Layer 5 of a small transformer language model trained on English Wikipedia (15 layers, counted from 0, width 64).
A neuron adds its activation times its output weights to the MLP's output. To switch it off is to set its activation to zero at one token and run the rest of the model.

Output weights of the MLP neurons that the questions are about. A number n stands for (n - 128) times 0.0047.
n10: 125, 114, 82, 97, 56, 67, 138, 181, 126, 62, 167, 133, 119, 133, 126, 108, 168, 67, 82, 166, 123, 186, 144, 175, 66, 95, 214, 109, 103, 92, 132, 84, 127, 168, 156, 74, 108, 123, 90, 151, 100, 109, 90, 135, 167, 142, 139, 107, 166, 191, 91, 166, 167, 142, 93, 122, 98, 133, 236, 167, 126, 202, 80, 178
n44: 132, 151, 149, 163, 121, 175, 100, 141, 99, 120, 128, 178, 160, 100, 100, 114, 146, 114, 177, 123, 126, 122, 92, 73, 110, 59, 102, 145, 163, 218, 116, 174, 170, 88, 175, 112, 117, 74, 101, 154, 99, 87, 176, 140, 118, 127, 87, 97, 102, 116, 82, 128, 138, 125, 98, 160, 112, 74, 130, 136, 198, 114, 201, 183
n60: 130, 64, 111, 66, 182, 130, 116, 145, 175, 192, 160, 101, 127, 98, 130, 173, 125, 142, 80, 123, 97, 104, 98, 143, 169, 86, 127, 203, 101, 130, 170, 198, 97, 161, 133, 74, 140, 129, 168, 158, 125, 95, 129, 137, 155, 103, 136, 85, 138, 170, 122, 98, 187, 77, 91, 117, 99, 150, 71, 125, 101, 93, 131, 158
n80: 156, 145, 130, 83, 107, 114, 121, 159, 190, 174, 153, 118, 125, 132, 188, 138, 127, 140, 120, 140, 98, 138, 106, 174, 52, 78, 144, 158, 132, 102, 155, 141, 95, 132, 152, 158, 103, 142, 77, 121, 130, 96, 105, 118, 128, 168, 149, 132, 105, 164, 101, 119, 105, 87, 91, 153, 127, 85, 76, 150, 143, 128, 148, 134
n85: 186, 101, 123, 170, 112, 137, 115, 181, 134, 104, 117, 118, 158, 128, 107, 121, 129, 124, 142, 140, 113, 64, 141, 161, 200, 91, 169, 141, 112, 47, 160, 128, 45, 80, 128, 42, 125, 140, 123, 110, 171, 186, 112, 93, 110, 122, 159, 173, 135, 175, 186, 161, 125, 149, 168, 87, 134, 127, 118, 149, 98, 131, 7, 148
n91: 119, 28, 166, 92, 152, 225, 141, 122, 80, 111, 155, 139, 119, 101, 134, 130, 148, 109, 135, 99, 179, 160, 141, 140, 174, 101, 103, 126, 6, 105, 82, 184, 204, 169, 177, 147, 152, 132, 97, 115, 186, 139, 118, 73, 126, 120, 114, 92, 148, 158, 62, 150, 200, 93, 82, 133, 149, 141, 113, 102, 148, 96, 96, 159
n101: 97, 130, 171, 146, 101, 69, 132, 125, 114, 89, 125, 68, 143, 184, 161, 104, 89, 113, 147, 159, 138, 129, 137, 150, 132, 149, 140, 122, 115, 142, 151, 144, 86, 108, 147, 126, 151, 171, 128, 207, 102, 175, 137, 115, 145, 145, 95, 115, 93, 155, 112, 176, 88, 156, 126, 122, 99, 90, 101, 95, 86, 165, 105, 121
n136: 87, 128, 114, 140, 147, 164, 147, 116, 113, 122, 131, 121, 176, 166, 107, 149, 89, 177, 93, 158, 183, 85, 134, 136, 145, 134, 119, 62, 141, 146, 170, 83, 134, 122, 73, 97, 140, 194, 58, 101, 127, 96, 158, 134, 149, 161, 98, 121, 127, 134, 104, 121, 96, 93, 138, 108, 153, 106, 152, 161, 154, 108, 162, 134
n171: 83, 126, 103, 152, 192, 138, 117, 88, 118, 136, 136, 134, 126, 143, 126, 70, 176, 88, 163, 125, 151, 133, 102, 87, 173, 113, 84, 153, 148, 97, 139, 185, 157, 36, 154, 148, 171, 133, 105, 193, 140, 112, 141, 121, 106, 126, 93, 139, 86, 142, 183, 177, 116, 82, 129, 126, 64, 111, 132, 159, 62, 141, 145, 139
n174: 141, 152, 123, 68, 34, 126, 129, 131, 163, 127, 156, 120, 111, 158, 97, 118, 161, 140, 129, 102, 137, 86, 90, 146, 70, 134, 194, 102, 139, 151, 147, 102, 104, 87, 147, 168, 92, 176, 122, 149, 138, 116, 192, 69, 134, 100, 137, 139, 151, 134, 145, 118, 167, 126, 76, 157, 164, 110, 159, 105, 117, 157, 120, 153
n180: 108, 206, 193, 125, 200, 84, 168, 184, 152, 176, 100, 138, 104, 185, 129, 100, 123, 112, 118, 88, 109, 112, 126, 133, 68, 142, 150, 106, 131, 111, 118, 156, 112, 124, 131, 116, 42, 145, 168, 167, 106, 75, 155, 144, 174, 58, 165, 146, 68, 143, 87, 157, 132, 142, 128, 105, 174, 126, 71, 64, 112, 125, 151, 167
n190: 121, 161, 175, 131, 105, 150, 176, 77, 107, 149, 89, 121, 164, 101, 126, 131, 97, 107, 121, 96, 106, 113, 163, 106, 156, 93, 92, 233, 172, 120, 190, 163, 165, 107, 135, 143, 163, 132, 150, 74, 138, 234, 124, 102, 116, 110, 110, 138, 52, 115, 137, 95, 46, 110, 115, 158, 98, 109, 200, 170, 76, 68, 113, 183
n209: 185, 191, 137, 145, 227, 132, 119, 84, 95, 93, 159, 166, 30, 101, 113, 123, 100, 97, 130, 123, 148, 114, 109, 103, 155, 130, 170, 140, 135, 149, 136, 142, 191, 70, 158, 184, 91, 99, 168, 130, 132, 175, 122, 71, 207, 99, 202, 122, 125, 95, 108, 97, 126, 126, 117, 92, 104, 108, 99, 105, 171, 61, 132, 119
n213: 180, 151, 117, 137, 148, 139, 126, 103, 136, 123, 138, 128, 146, 135, 117, 128, 131, 105, 135, 138, 85, 83, 150, 104, 160, 129, 143, 133, 128, 78, 159, 117, 111, 121, 174, 185, 130, 167, 183, 146, 96, 142, 121, 84, 162, 136, 97, 100, 76, 107, 129, 99, 152, 125, 110, 119, 140, 115, 115, 120, 162, 113, 152, 106
n216: 156, 129, 87, 91, 102, 95, 124, 192, 111, 104, 171, 147, 168, 105, 169, 150, 115, 96, 182, 146, 173, 160, 83, 147, 85, 143, 81, 100, 150, 92, 128, 212, 104, 86, 140, 153, 150, 121, 142, 140, 97, 170, 170, 142, 151, 99, 82, 95, 84, 160, 112, 134, 106, 131, 142, 108, 159, 111, 167, 113, 111, 116, 82, 103
n227: 131, 138, 114, 210, 117, 119, 191, 117, 127, 156, 104, 99, 136, 133, 116, 108, 159, 118, 143, 115, 125, 191, 105, 84, 126, 150, 84, 138, 129, 104, 91, 149, 58, 152, 126, 83, 138, 114, 91, 203, 129, 60, 150, 120, 159, 172, 104, 95, 107, 86, 115, 155, 78, 124, 149, 174, 126, 135, 129, 125, 166, 121, 187, 116

Each question names a token from some text and the token that comes next. It shows the activations a of the neurons there, in the order above. A number n stands for (n - 128) times 0.017.

Then comes g, the gradient of the next token's log-probability with respect to the MLP's output, scaled to length 1. A neuron's effect is roughly proportional to its activation times (output weights . g). A number n stands for (n - 128) times 0.0035.

"e", then "in"
a: 124, 130, 152, 121, 123, 119, 119, 127, 120, 136, 127, 121, 120, 118, 118, 133
g: 135, 79, 134, 152, 85, 154, 161, 137, 140, 120, 74, 122, 121, 80, 52, 135, 118, 186, 100, 119, 177, 173, 87, 122, 106, 118, 145, 228, 87, 128, 105, 134, 159, 166, 113, 104, 99, 149, 102, 140, 120, 161, 122, 102, 77, 78, 137, 57, 191, 126, 145, 85, 119, 161, 146, 118, 110, 154, 162, 110, 140, 234, 130, 159
Which neuron, switched off, raises the next token's probability most? n91

"it", then "com"
a: 118, 118, 120, 126, 139, 127, 118, 118, 120, 122, 131, 118, 127, 148, 138, 134
g: 192, 139, 143, 70, 135, 160, 195, 87, 102, 128, 166, 94, 98, 122, 139, 106, 96, 112, 92, 158, 88, 103, 93, 103, 151, 66, 105, 110, 166, 110, 149, 98, 86, 52, 164, 111, 106, 149, 131, 161, 72, 98, 155, 102, 112, 114, 143, 175, 158, 134, 145, 150, 164, 156, 187, 176, 124, 133, 195, 99, 169, 104, 81, 211
Which two neurons, each switched off alone, lower its probability most, in order? n85, n213

"et", then "a"
a: 126, 121, 123, 118, 127, 125, 118, 186, 125, 118, 119, 119, 126, 119, 118, 118
g: 125, 140, 152, 106, 122, 139, 60, 176, 84, 121, 185, 131, 161, 120, 110, 88, 145, 97, 115, 58, 127, 126, 135, 144, 178, 153, 100, 123, 165, 173, 118, 144, 153, 202, 151, 121, 149, 139, 136, 78, 95, 167, 119, 148, 123, 171, 93, 122, 94, 144, 151, 113, 160, 25, 120, 37, 184, 87, 60, 129, 145, 125, 168, 162
Switching off which neuron hurts the next token most? n136

" of", then " a"
a: 121, 193, 120, 120, 125, 119, 119, 122, 218, 118, 123, 122, 160, 119, 118, 140
g: 119, 165, 123, 104, 164, 124, 144, 126, 116, 146, 98, 172, 127, 35, 110, 153, 154, 57, 155, 70, 150, 115, 72, 151, 35, 132, 98, 138, 171, 115, 162, 127, 94, 68, 97, 120, 136, 169, 160, 149, 87, 121, 113, 216, 74, 88, 129, 128, 132, 152, 135, 118, 131, 171, 132, 132, 124, 111, 139, 132, 210, 175, 146, 177
Switching off which neuron hurts the next token most? n44

" U", then "pt"
a: 118, 122, 128, 125, 119, 121, 191, 124, 118, 120, 119, 124, 120, 121, 119, 119
g: 136, 92, 135, 122, 104, 122, 83, 154, 167, 128, 84, 73, 137, 103, 106, 135, 187, 141, 139, 131, 171, 147, 116, 99, 166, 116, 104, 124, 106, 158, 175, 193, 165, 60, 122, 116, 180, 154, 119, 116, 148, 171, 141, 105, 142, 57, 171, 68, 112, 111, 234, 84, 37, 105, 141, 110, 96, 146, 138, 116, 118, 172, 113, 174
Which neuron, switched off, raises the next token's probability most? n171

"ol", then "ution"
a: 121, 118, 137, 127, 160, 118, 118, 120, 147, 148, 123, 126, 124, 179, 129, 141
g: 93, 158, 83, 78, 94, 160, 153, 82, 95, 98, 165, 140, 174, 96, 138, 92, 165, 79, 144, 121, 62, 146, 192, 29, 215, 139, 164, 131, 164, 115, 135, 152, 79, 186, 168, 127, 156, 140, 178, 156, 99, 141, 146, 134, 74, 103, 125, 165, 126, 87, 141, 138, 174, 92, 94, 128, 109, 92, 142, 103, 164, 123, 115, 137
Which two neurons, each switched off alone, lower its probability most, in order? n213, n171

"ed", then " un"
a: 121, 170, 118, 118, 206, 120, 118, 131, 198, 120, 118, 124, 119, 118, 126, 163
g: 130, 72, 169, 92, 180, 127, 158, 109, 144, 125, 196, 123, 137, 197, 138, 118, 142, 87, 158, 88, 104, 135, 140, 180, 202, 170, 57, 54, 126, 134, 77, 60, 169, 77, 78, 141, 119, 89, 156, 145, 164, 135, 171, 112, 169, 143, 168, 89, 118, 140, 117, 146, 101, 137, 89, 116, 171, 109, 150, 126, 77, 91, 146, 102
Switching off which neuron hurts the next token most? n171

"ot", then "ion"
a: 125, 118, 120, 119, 119, 125, 120, 122, 121, 120, 133, 123, 127, 119, 135, 128
g: 160, 92, 139, 182, 139, 139, 98, 111, 138, 74, 76, 139, 114, 117, 139, 177, 114, 194, 107, 130, 109, 158, 36, 87, 89, 83, 118, 176, 65, 99, 147, 134, 159, 114, 140, 76, 81, 143, 94, 147, 185, 109, 186, 146, 139, 71, 126, 159, 129, 113, 133, 85, 87, 187, 183, 104, 142, 172, 183, 156, 114, 170, 150, 131
Switching off which neuron hurts the next token most? n213

"y", then " te"
a: 124, 239, 133, 133, 146, 124, 118, 187, 119, 118, 118, 124, 151, 122, 118, 149
g: 149, 122, 154, 153, 87, 155, 144, 131, 68, 124, 164, 110, 56, 71, 68, 202, 139, 134, 133, 105, 112, 73, 143, 144, 170, 149, 110, 88, 102, 188, 94, 63, 134, 117, 153, 170, 126, 147, 83, 172, 174, 152, 180, 148, 204, 45, 146, 118, 109, 142, 107, 144, 112, 138, 125, 163, 133, 150, 139, 72, 109, 167, 115, 90
Switching off which neuron hurts the next token most? n209

"}", then "."
a: 124, 121, 177, 119, 118, 118, 121, 142, 119, 120, 121, 137, 125, 118, 125, 118
g: 138, 120, 209, 70, 119, 103, 54, 130, 143, 113, 181, 102, 166, 162, 109, 117, 146, 78, 147, 142, 71, 149, 150, 148, 151, 154, 135, 141, 129, 113, 132, 132, 77, 115, 158, 166, 130, 76, 172, 149, 87, 170, 65, 119, 150, 187, 118, 146, 114, 143, 69, 144, 170, 7, 126, 121, 137, 179, 167, 130, 120, 118, 114, 94
Switching off which neuron hurts the next token most? n60

"ate", then " as"
a: 123, 184, 122, 120, 118, 123, 120, 133, 142, 120, 120, 122, 119, 118, 124, 121
g: 125, 106, 138, 93, 113, 129, 71, 119, 181, 163, 116, 151, 182, 143, 158, 168, 136, 129, 86, 87, 179, 157, 128, 78, 162, 48, 177, 187, 118, 103, 105, 172, 87, 129, 133, 132, 104, 89, 147, 97, 103, 151, 51, 79, 79, 133, 111, 134, 124, 81, 196, 112, 194, 116, 110, 159, 77, 163, 141, 143, 163, 112, 150, 185
Switching off which neuron hurts the next token most? n44

"os", then "m"
a: 124, 118, 146, 152, 124, 126, 119, 135, 120, 145, 118, 124, 121, 131, 131, 143
g: 138, 173, 113, 142, 151, 198, 165, 188, 119, 120, 184, 155, 97, 116, 149, 143, 51, 101, 134, 82, 107, 77, 87, 148, 135, 91, 118, 90, 89, 65, 171, 146, 99, 152, 122, 154, 127, 119, 98, 182, 127, 127, 115, 100, 184, 125, 72, 80, 207, 100, 187, 76, 148, 145, 118, 140, 130, 196, 119, 146, 111, 71, 125, 145
Switching off which neuron hurts the next token most? n60

"om", then "et"
a: 128, 131, 119, 120, 120, 125, 118, 137, 119, 120, 118, 125, 119, 122, 132, 138
g: 138, 80, 88, 145, 82, 116, 152, 102, 190, 198, 116, 84, 147, 157, 85, 158, 158, 160, 108, 127, 118, 151, 136, 113, 144, 57, 83, 149, 112, 143, 78, 156, 157, 148, 100, 142, 57, 208, 121, 162, 135, 162, 103, 116, 109, 124, 162, 106, 164, 195, 155, 144, 142, 193, 50, 76, 86, 139, 87, 108, 96, 143, 143, 124
Which neuron, switched off, raises the next token's probability most? n60

"que", then " L"
a: 120, 123, 118, 131, 118, 120, 119, 118, 127, 132, 125, 118, 126, 118, 132, 152
g: 136, 157, 109, 86, 120, 141, 142, 104, 125, 91, 190, 113, 78, 104, 134, 157, 140, 111, 116, 126, 175, 126, 143, 162, 120, 169, 135, 80, 149, 174, 121, 36, 118, 67, 64, 106, 135, 176, 134, 109, 237, 77, 155, 135, 171, 117, 190, 148, 126, 173, 134, 122, 135, 158, 141, 144, 158, 152, 94, 94, 104, 69, 58, 114
Which neuron, switched off, raises the next token's probability most? n227

"ov", then "ar"
a: 125, 118, 126, 120, 120, 128, 124, 121, 124, 122, 119, 118, 122, 137, 146, 120
g: 138, 129, 125, 122, 105, 65, 35, 103, 107, 122, 87, 165, 222, 147, 80, 78, 144, 139, 205, 126, 120, 111, 179, 160, 171, 171, 89, 107, 159, 199, 117, 94, 120, 173, 98, 145, 183, 124, 144, 122, 175, 148, 88, 172, 129, 112, 151, 97, 50, 146, 148, 100, 149, 123, 119, 73, 128, 144, 128, 119, 110, 125, 127, 103
Switching off which neuron hurts the next token most? n80

" appro", then "ac"
a: 123, 120, 144, 148, 118, 139, 118, 123, 119, 118, 118, 123, 124, 119, 140, 118
g: 105, 189, 100, 130, 190, 164, 76, 135, 111, 175, 129, 123, 127, 89, 179, 79, 116, 148, 104, 171, 148, 180, 143, 133, 171, 123, 74, 124, 173, 147, 142, 128, 125, 174, 100, 105, 104, 65, 95, 107, 189, 180, 195, 157, 119, 131, 106, 120, 136, 132, 161, 101, 95, 151, 165, 29, 80, 149, 95, 74, 110, 101, 116, 97
Switching off which neuron hurts the next token most? n174

"xt", then "able"
a: 122, 118, 119, 119, 122, 118, 118, 118, 118, 120, 118, 128, 121, 119, 118, 141
g: 78, 147, 103, 111, 184, 103, 129, 130, 128, 114, 152, 103, 202, 193, 165, 145, 103, 130, 164, 118, 127, 65, 159, 161, 149, 127, 115, 67, 180, 141, 80, 133, 94, 146, 109, 148, 99, 144, 147, 83, 95, 145, 133, 118, 109, 204, 62, 231, 114, 175, 153, 163, 99, 77, 86, 123, 120, 126, 112, 100, 172, 84, 117, 98
Which neuron, switched off, raises the next token's probability most? n136

" Mor", then "en"
a: 124, 122, 118, 141, 118, 124, 121, 121, 125, 119, 119, 121, 120, 118, 118, 150
g: 124, 137, 117, 106, 130, 154, 70, 113, 93, 173, 135, 97, 89, 64, 176, 120, 123, 105, 53, 137, 171, 193, 118, 80, 89, 148, 163, 147, 107, 140, 99, 147, 156, 53, 177, 123, 82, 141, 167, 176, 167, 164, 120, 129, 123, 88, 97, 48, 207, 158, 151, 122, 112, 126, 177, 184, 118, 109, 146, 135, 100, 131, 173, 112
Switching off which neuron hurts the next token most? n85

"ix", then " the"
a: 120, 133, 131, 149, 120, 126, 168, 137, 122, 127, 177, 124, 134, 145, 140, 123
g: 111, 149, 153, 176, 131, 124, 106, 103, 145, 52, 93, 108, 104, 72, 120, 141, 112, 197, 130, 119, 115, 188, 119, 112, 96, 137, 96, 132, 90, 104, 154, 100, 209, 83, 137, 134, 164, 107, 123, 139, 177, 143, 214, 191, 151, 87, 84, 125, 143, 98, 127, 98, 71, 115, 217, 115, 140, 176, 105, 102, 121, 186, 123, 97
Switching off which neuron hurts the next token most? n10

" Ele", then "ct"
a: 124, 126, 119, 118, 118, 127, 138, 123, 124, 119, 118, 120, 124, 119, 156, 125
g: 155, 133, 93, 58, 115, 183, 59, 150, 174, 191, 133, 105, 158, 132, 161, 158, 111, 130, 102, 140, 70, 79, 45, 96, 124, 116, 155, 86, 100, 171, 119, 145, 151, 97, 102, 183, 145, 149, 80, 139, 96, 159, 157, 119, 211, 85, 90, 123, 112, 140, 153, 147, 68, 81, 165, 110, 179, 146, 127, 125, 165, 127, 163, 152
Switching off which neuron hurts the next token most? n216

"ie", then "ce"
a: 118, 124, 119, 135, 118, 126, 124, 118, 126, 196, 127, 118, 122, 138, 118, 120
g: 125, 127, 134, 121, 135, 118, 159, 190, 106, 139, 131, 151, 146, 143, 156, 139, 93, 133, 116, 154, 149, 79, 74, 164, 120, 126, 81, 179, 158, 90, 123, 187, 139, 100, 104, 161, 84, 138, 97, 127, 125, 111, 123, 56, 131, 74, 126, 92, 122, 170, 146, 215, 140, 159, 77, 126, 247, 114, 103, 118, 123, 172, 66, 60
Switching off which neuron hurts the next token most? n174

",", then " cent"
a: 118, 144, 121, 125, 121, 120, 118, 152, 123, 120, 118, 119, 119, 127, 120, 122
g: 124, 103, 171, 187, 66, 79, 75, 172, 118, 101, 148, 128, 97, 171, 195, 165, 140, 154, 172, 157, 98, 171, 113, 134, 114, 95, 85, 105, 92, 127, 102, 94, 142, 76, 70, 126, 164, 153, 64, 139, 130, 118, 89, 118, 144, 55, 172, 145, 89, 139, 197, 156, 72, 152, 165, 115, 137, 127, 146, 185, 115, 178, 150, 114
Switching off which neuron hurts the next token most? n60

" h", then "and"
a: 121, 123, 171, 121, 122, 200, 119, 118, 154, 124, 149, 120, 123, 124, 167, 138
g: 157, 129, 177, 124, 154, 158, 93, 148, 130, 136, 56, 114, 177, 148, 174, 141, 94, 126, 149, 104, 190, 87, 198, 150, 127, 144, 147, 102, 122, 176, 35, 157, 129, 169, 140, 127, 125, 105, 199, 106, 163, 100, 126, 178, 118, 97, 91, 123, 114, 94, 123, 67, 152, 139, 86, 163, 112, 158, 107, 127, 143, 63, 73, 55
Switching off which neuron hurts the next token most? n91

"ra", then " Record"
a: 125, 123, 119, 120, 120, 134, 119, 159, 118, 127, 127, 125, 119, 119, 123, 126
g: 166, 151, 107, 104, 124, 160, 126, 144, 77, 140, 131, 191, 132, 211, 157, 167, 218, 81, 118, 124, 122, 124, 144, 80, 144, 119, 170, 61, 185, 152, 118, 113, 150, 143, 163, 65, 125, 104, 144, 94, 121, 128, 109, 143, 143, 161, 143, 152, 40, 88, 167, 132, 97, 81, 128, 107, 54, 161, 117, 123, 139, 52, 123, 132
Switching off which neuron hurts the next token most? n101

"um", then " can"
a: 128, 189, 118, 118, 119, 123, 131, 159, 118, 118, 121, 126, 119, 121, 119, 119
g: 104, 129, 109, 151, 102, 91, 124, 104, 126, 112, 163, 225, 198, 139, 131, 102, 202, 110, 179, 107, 44, 98, 159, 117, 169, 138, 148, 105, 174, 121, 158, 65, 148, 149, 178, 86, 179, 106, 150, 117, 54, 106, 118, 105, 153, 128, 143, 129, 42, 122, 115, 155, 126, 125, 131, 137, 97, 97, 152, 145, 133, 97, 85, 181
Switching off which neuron hurts the next token most? n44

"at", then " mat"
a: 120, 123, 118, 138, 130, 123, 120, 133, 118, 119, 143, 125, 122, 136, 118, 162
g: 106, 157, 133, 72, 150, 110, 128, 133, 142, 155, 173, 142, 190, 127, 129, 107, 169, 82, 149, 132, 71, 106, 141, 162, 202, 150, 125, 31, 224, 147, 73, 68, 96, 157, 91, 144, 128, 155, 135, 118, 69, 144, 158, 123, 140, 142, 150, 193, 69, 112, 116, 161, 170, 120, 90, 104, 131, 127, 121, 128, 115, 67, 138, 92
Switching off which neuron hurts the next token most? n180

"in", then " t"
a: 126, 125, 123, 121, 119, 126, 119, 122, 120, 138, 123, 119, 118, 119, 118, 156
g: 86, 167, 129, 166, 104, 129, 126, 104, 96, 126, 80, 149, 167, 85, 163, 166, 98, 120, 124, 95, 107, 73, 100, 99, 97, 125, 162, 103, 92, 149, 158, 151, 75, 65, 147, 126, 149, 140, 95, 196, 180, 103, 165, 167, 163, 135, 105, 147, 98, 119, 125, 128, 68, 218, 109, 69, 175, 88, 214, 166, 144, 132, 168, 116
Switching off which neuron hurts the next token most? n227

"y", then " B"
a: 121, 118, 127, 119, 118, 119, 118, 184, 127, 122, 127, 123, 120, 120, 125, 143
g: 130, 106, 124, 122, 96, 152, 150, 112, 100, 130, 86, 131, 73, 105, 181, 161, 108, 204, 135, 154, 169, 124, 129, 98, 62, 131, 104, 66, 63, 88, 162, 180, 100, 99, 158, 129, 127, 94, 112, 183, 152, 34, 143, 129, 159, 96, 175, 185, 179, 131, 124, 96, 89, 123, 153, 94, 106, 178, 123, 160, 165, 192, 134, 132
Switching off which neuron hurts the next token most? n136

"ines", then ","
a: 125, 198, 118, 149, 139, 126, 121, 123, 119, 130, 120, 125, 120, 131, 131, 120
g: 122, 160, 114, 125, 87, 100, 157, 98, 190, 144, 80, 117, 184, 133, 116, 68, 129, 123, 176, 113, 82, 105, 126, 101, 171, 136, 179, 149, 184, 113, 143, 186, 170, 159, 138, 68, 156, 139, 158, 139, 53, 79, 98, 71, 161, 197, 46, 119, 162, 171, 132, 112, 87, 166, 117, 115, 74, 104, 121, 136, 146, 103, 140, 145
Switching off which neuron hurts the next token most? n44

"iss", then " on"
a: 127, 128, 120, 120, 122, 121, 123, 120, 127, 127, 121, 118, 127, 129, 149, 155
g: 84, 120, 186, 94, 131, 104, 135, 129, 118, 101, 103, 154, 91, 129, 158, 132, 118, 97, 188, 158, 93, 135, 92, 149, 107, 102, 115, 116, 104, 53, 200, 202, 82, 144, 122, 152, 146, 46, 154, 181, 81, 126, 163, 127, 122, 144, 160, 122, 144, 84, 95, 97, 172, 174, 149, 100, 68, 159, 153, 138, 143, 100, 125, 224
Switching off which neuron hurts the next token most? n216

"ick", then "ey"
a: 121, 125, 124, 148, 123, 128, 118, 134, 127, 121, 121, 118, 122, 125, 118, 126
g: 105, 128, 157, 185, 103, 75, 81, 115, 155, 181, 137, 96, 103, 152, 155, 150, 64, 106, 116, 193, 145, 168, 121, 167, 117, 92, 97, 166, 64, 161, 106, 171, 166, 102, 90, 169, 57, 96, 137, 121, 125, 188, 110, 109, 128, 151, 149, 99, 159, 183, 89, 96, 117, 177, 133, 91, 87, 57, 130, 141, 161, 171, 170, 100
Which neuron, switched off, raises the next token's probability most? n101

" L", then "ive"
a: 123, 118, 119, 119, 125, 119, 133, 119, 120, 118, 177, 120, 119, 119, 125, 136
g: 117, 162, 108, 133, 144, 55, 116, 222, 124, 100, 163, 181, 146, 141, 198, 150, 100, 147, 114, 67, 132, 116, 146, 197, 130, 99, 80, 68, 101, 148, 134, 149, 146, 107, 87, 129, 112, 66, 102, 135, 78, 144, 113, 120, 123, 120, 130, 151, 111, 62, 115, 145, 101, 159, 123, 174, 226, 111, 137, 179, 173, 120, 100, 102
Switching off which neuron hurts the next token most? n180

" year", then " she"
a: 127, 120, 152, 123, 123, 122, 118, 120, 126, 118, 127, 246, 124, 118, 118, 123
g: 101, 122, 143, 184, 143, 117, 103, 115, 78, 136, 145, 86, 116, 55, 125, 165, 147, 193, 111, 93, 168, 119, 140, 150, 86, 125, 99, 179, 142, 129, 112, 161, 158, 58, 146, 96, 135, 122, 92, 144, 95, 97, 199, 150, 159, 112, 135, 74, 175, 121, 180, 115, 197, 190, 195, 119, 67, 154, 76, 96, 94, 140, 92, 121
Which neuron, switched off, raises the next token's probability most? n190

"ch", then " N"
a: 125, 119, 118, 118, 123, 121, 121, 118, 125, 119, 124, 118, 122, 127, 118, 121
g: 145, 151, 135, 133, 126, 122, 167, 105, 101, 130, 103, 116, 35, 110, 160, 153, 113, 148, 119, 182, 171, 153, 53, 88, 60, 123, 156, 118, 66, 176, 133, 89, 104, 40, 145, 115, 132, 90, 156, 163, 206, 78, 144, 109, 163, 120, 120, 149, 154, 70, 89, 143, 113, 124, 165, 153, 141, 181, 134, 179, 172, 110, 139, 152
Switching off which neuron hurts the next token most? n190

" side", then " ("
a: 118, 134, 150, 162, 121, 123, 118, 142, 159, 118, 139, 120, 118, 126, 145, 140
g: 177, 137, 107, 123, 66, 115, 153, 201, 110, 147, 115, 183, 128, 166, 160, 68, 129, 99, 101, 169, 104, 220, 150, 98, 79, 109, 77, 86, 145, 113, 163, 128, 183, 178, 147, 113, 132, 157, 132, 85, 101, 119, 114, 77, 110, 91, 178, 49, 147, 140, 125, 102, 147, 127, 112, 120, 111, 71, 163, 124, 154, 102, 167, 190
Switching off which neuron hurts the next token most? n80

" \"", then "B"
a: 119, 118, 126, 120, 119, 120, 119, 122, 118, 119, 122, 149, 121, 121, 118, 121
g: 124, 52, 146, 145, 143, 91, 110, 144, 144, 116, 130, 102, 148, 159, 86, 117, 178, 127, 147, 104, 152, 117, 207, 175, 166, 164, 87, 63, 111, 130, 119, 88, 67, 174, 150, 63, 164, 152, 93, 80, 68, 133, 191, 119, 135, 63, 191, 176, 157, 114, 146, 112, 198, 133, 127, 122, 71, 155, 109, 123, 130, 141, 121, 122
Which neuron, switched off, raises the next token's probability most? n190

"\".", then " She"
a: 124, 120, 120, 118, 126, 183, 119, 118, 122, 122, 120, 134, 121, 118, 119, 119
g: 118, 89, 118, 156, 183, 171, 29, 91, 94, 122, 124, 152, 114, 77, 127, 101, 57, 183, 137, 66, 155, 127, 147, 140, 114, 107, 93, 168, 91, 113, 112, 140, 151, 175, 158, 167, 142, 176, 80, 113, 93, 113, 66, 131, 144, 162, 74, 112, 128, 192, 151, 135, 125, 137, 208, 132, 167, 140, 82, 130, 132, 178, 167, 117
Switching off which neuron hurts the next token most? n91

"oy", then " |"
a: 119, 126, 119, 146, 119, 127, 120, 122, 125, 155, 124, 118, 119, 126, 118, 135
g: 107, 141, 109, 95, 142, 115, 136, 111, 141, 154, 145, 145, 144, 150, 113, 101, 161, 95, 168, 123, 10, 124, 199, 110, 166, 168, 103, 72, 190, 99, 142, 121, 140, 174, 147, 122, 170, 132, 177, 114, 46, 152, 158, 122, 128, 177, 127, 200, 67, 87, 87, 154, 135, 100, 123, 161, 99, 110, 98, 106, 158, 57, 133, 130
Switching off which neuron hurts the next token most? n10

"ions", then " to"
a: 120, 221, 143, 119, 118, 125, 120, 127, 123, 119, 118, 124, 140, 119, 118, 138
g: 119, 166, 148, 102, 104, 122, 91, 122, 94, 104, 200, 113, 166, 105, 63, 99, 142, 125, 124, 89, 145, 130, 194, 157, 161, 89, 76, 141, 163, 194, 117, 112, 123, 102, 150, 179, 124, 182, 154, 108, 68, 183, 125, 174, 136, 115, 149, 165, 76, 126, 151, 171, 180, 100, 117, 118, 158, 57, 133, 37, 147, 104, 97, 103
Switching off which neuron hurts the next token most? n44

" St", then "ol"
a: 124, 125, 119, 126, 118, 120, 123, 119, 118, 118, 133, 131, 122, 120, 118, 130
g: 116, 104, 96, 123, 156, 178, 164, 145, 122, 171, 121, 62, 158, 114, 204, 134, 99, 54, 147, 172, 138, 136, 59, 144, 112, 121, 128, 101, 110, 180, 146, 121, 151, 104, 143, 206, 134, 85, 134, 191, 158, 105, 144, 128, 148, 135, 94, 110, 192, 192, 55, 88, 79, 117, 111, 71, 163, 89, 111, 147, 136, 92, 102, 141
Which neuron, switched off, raises the next token's probability most? n216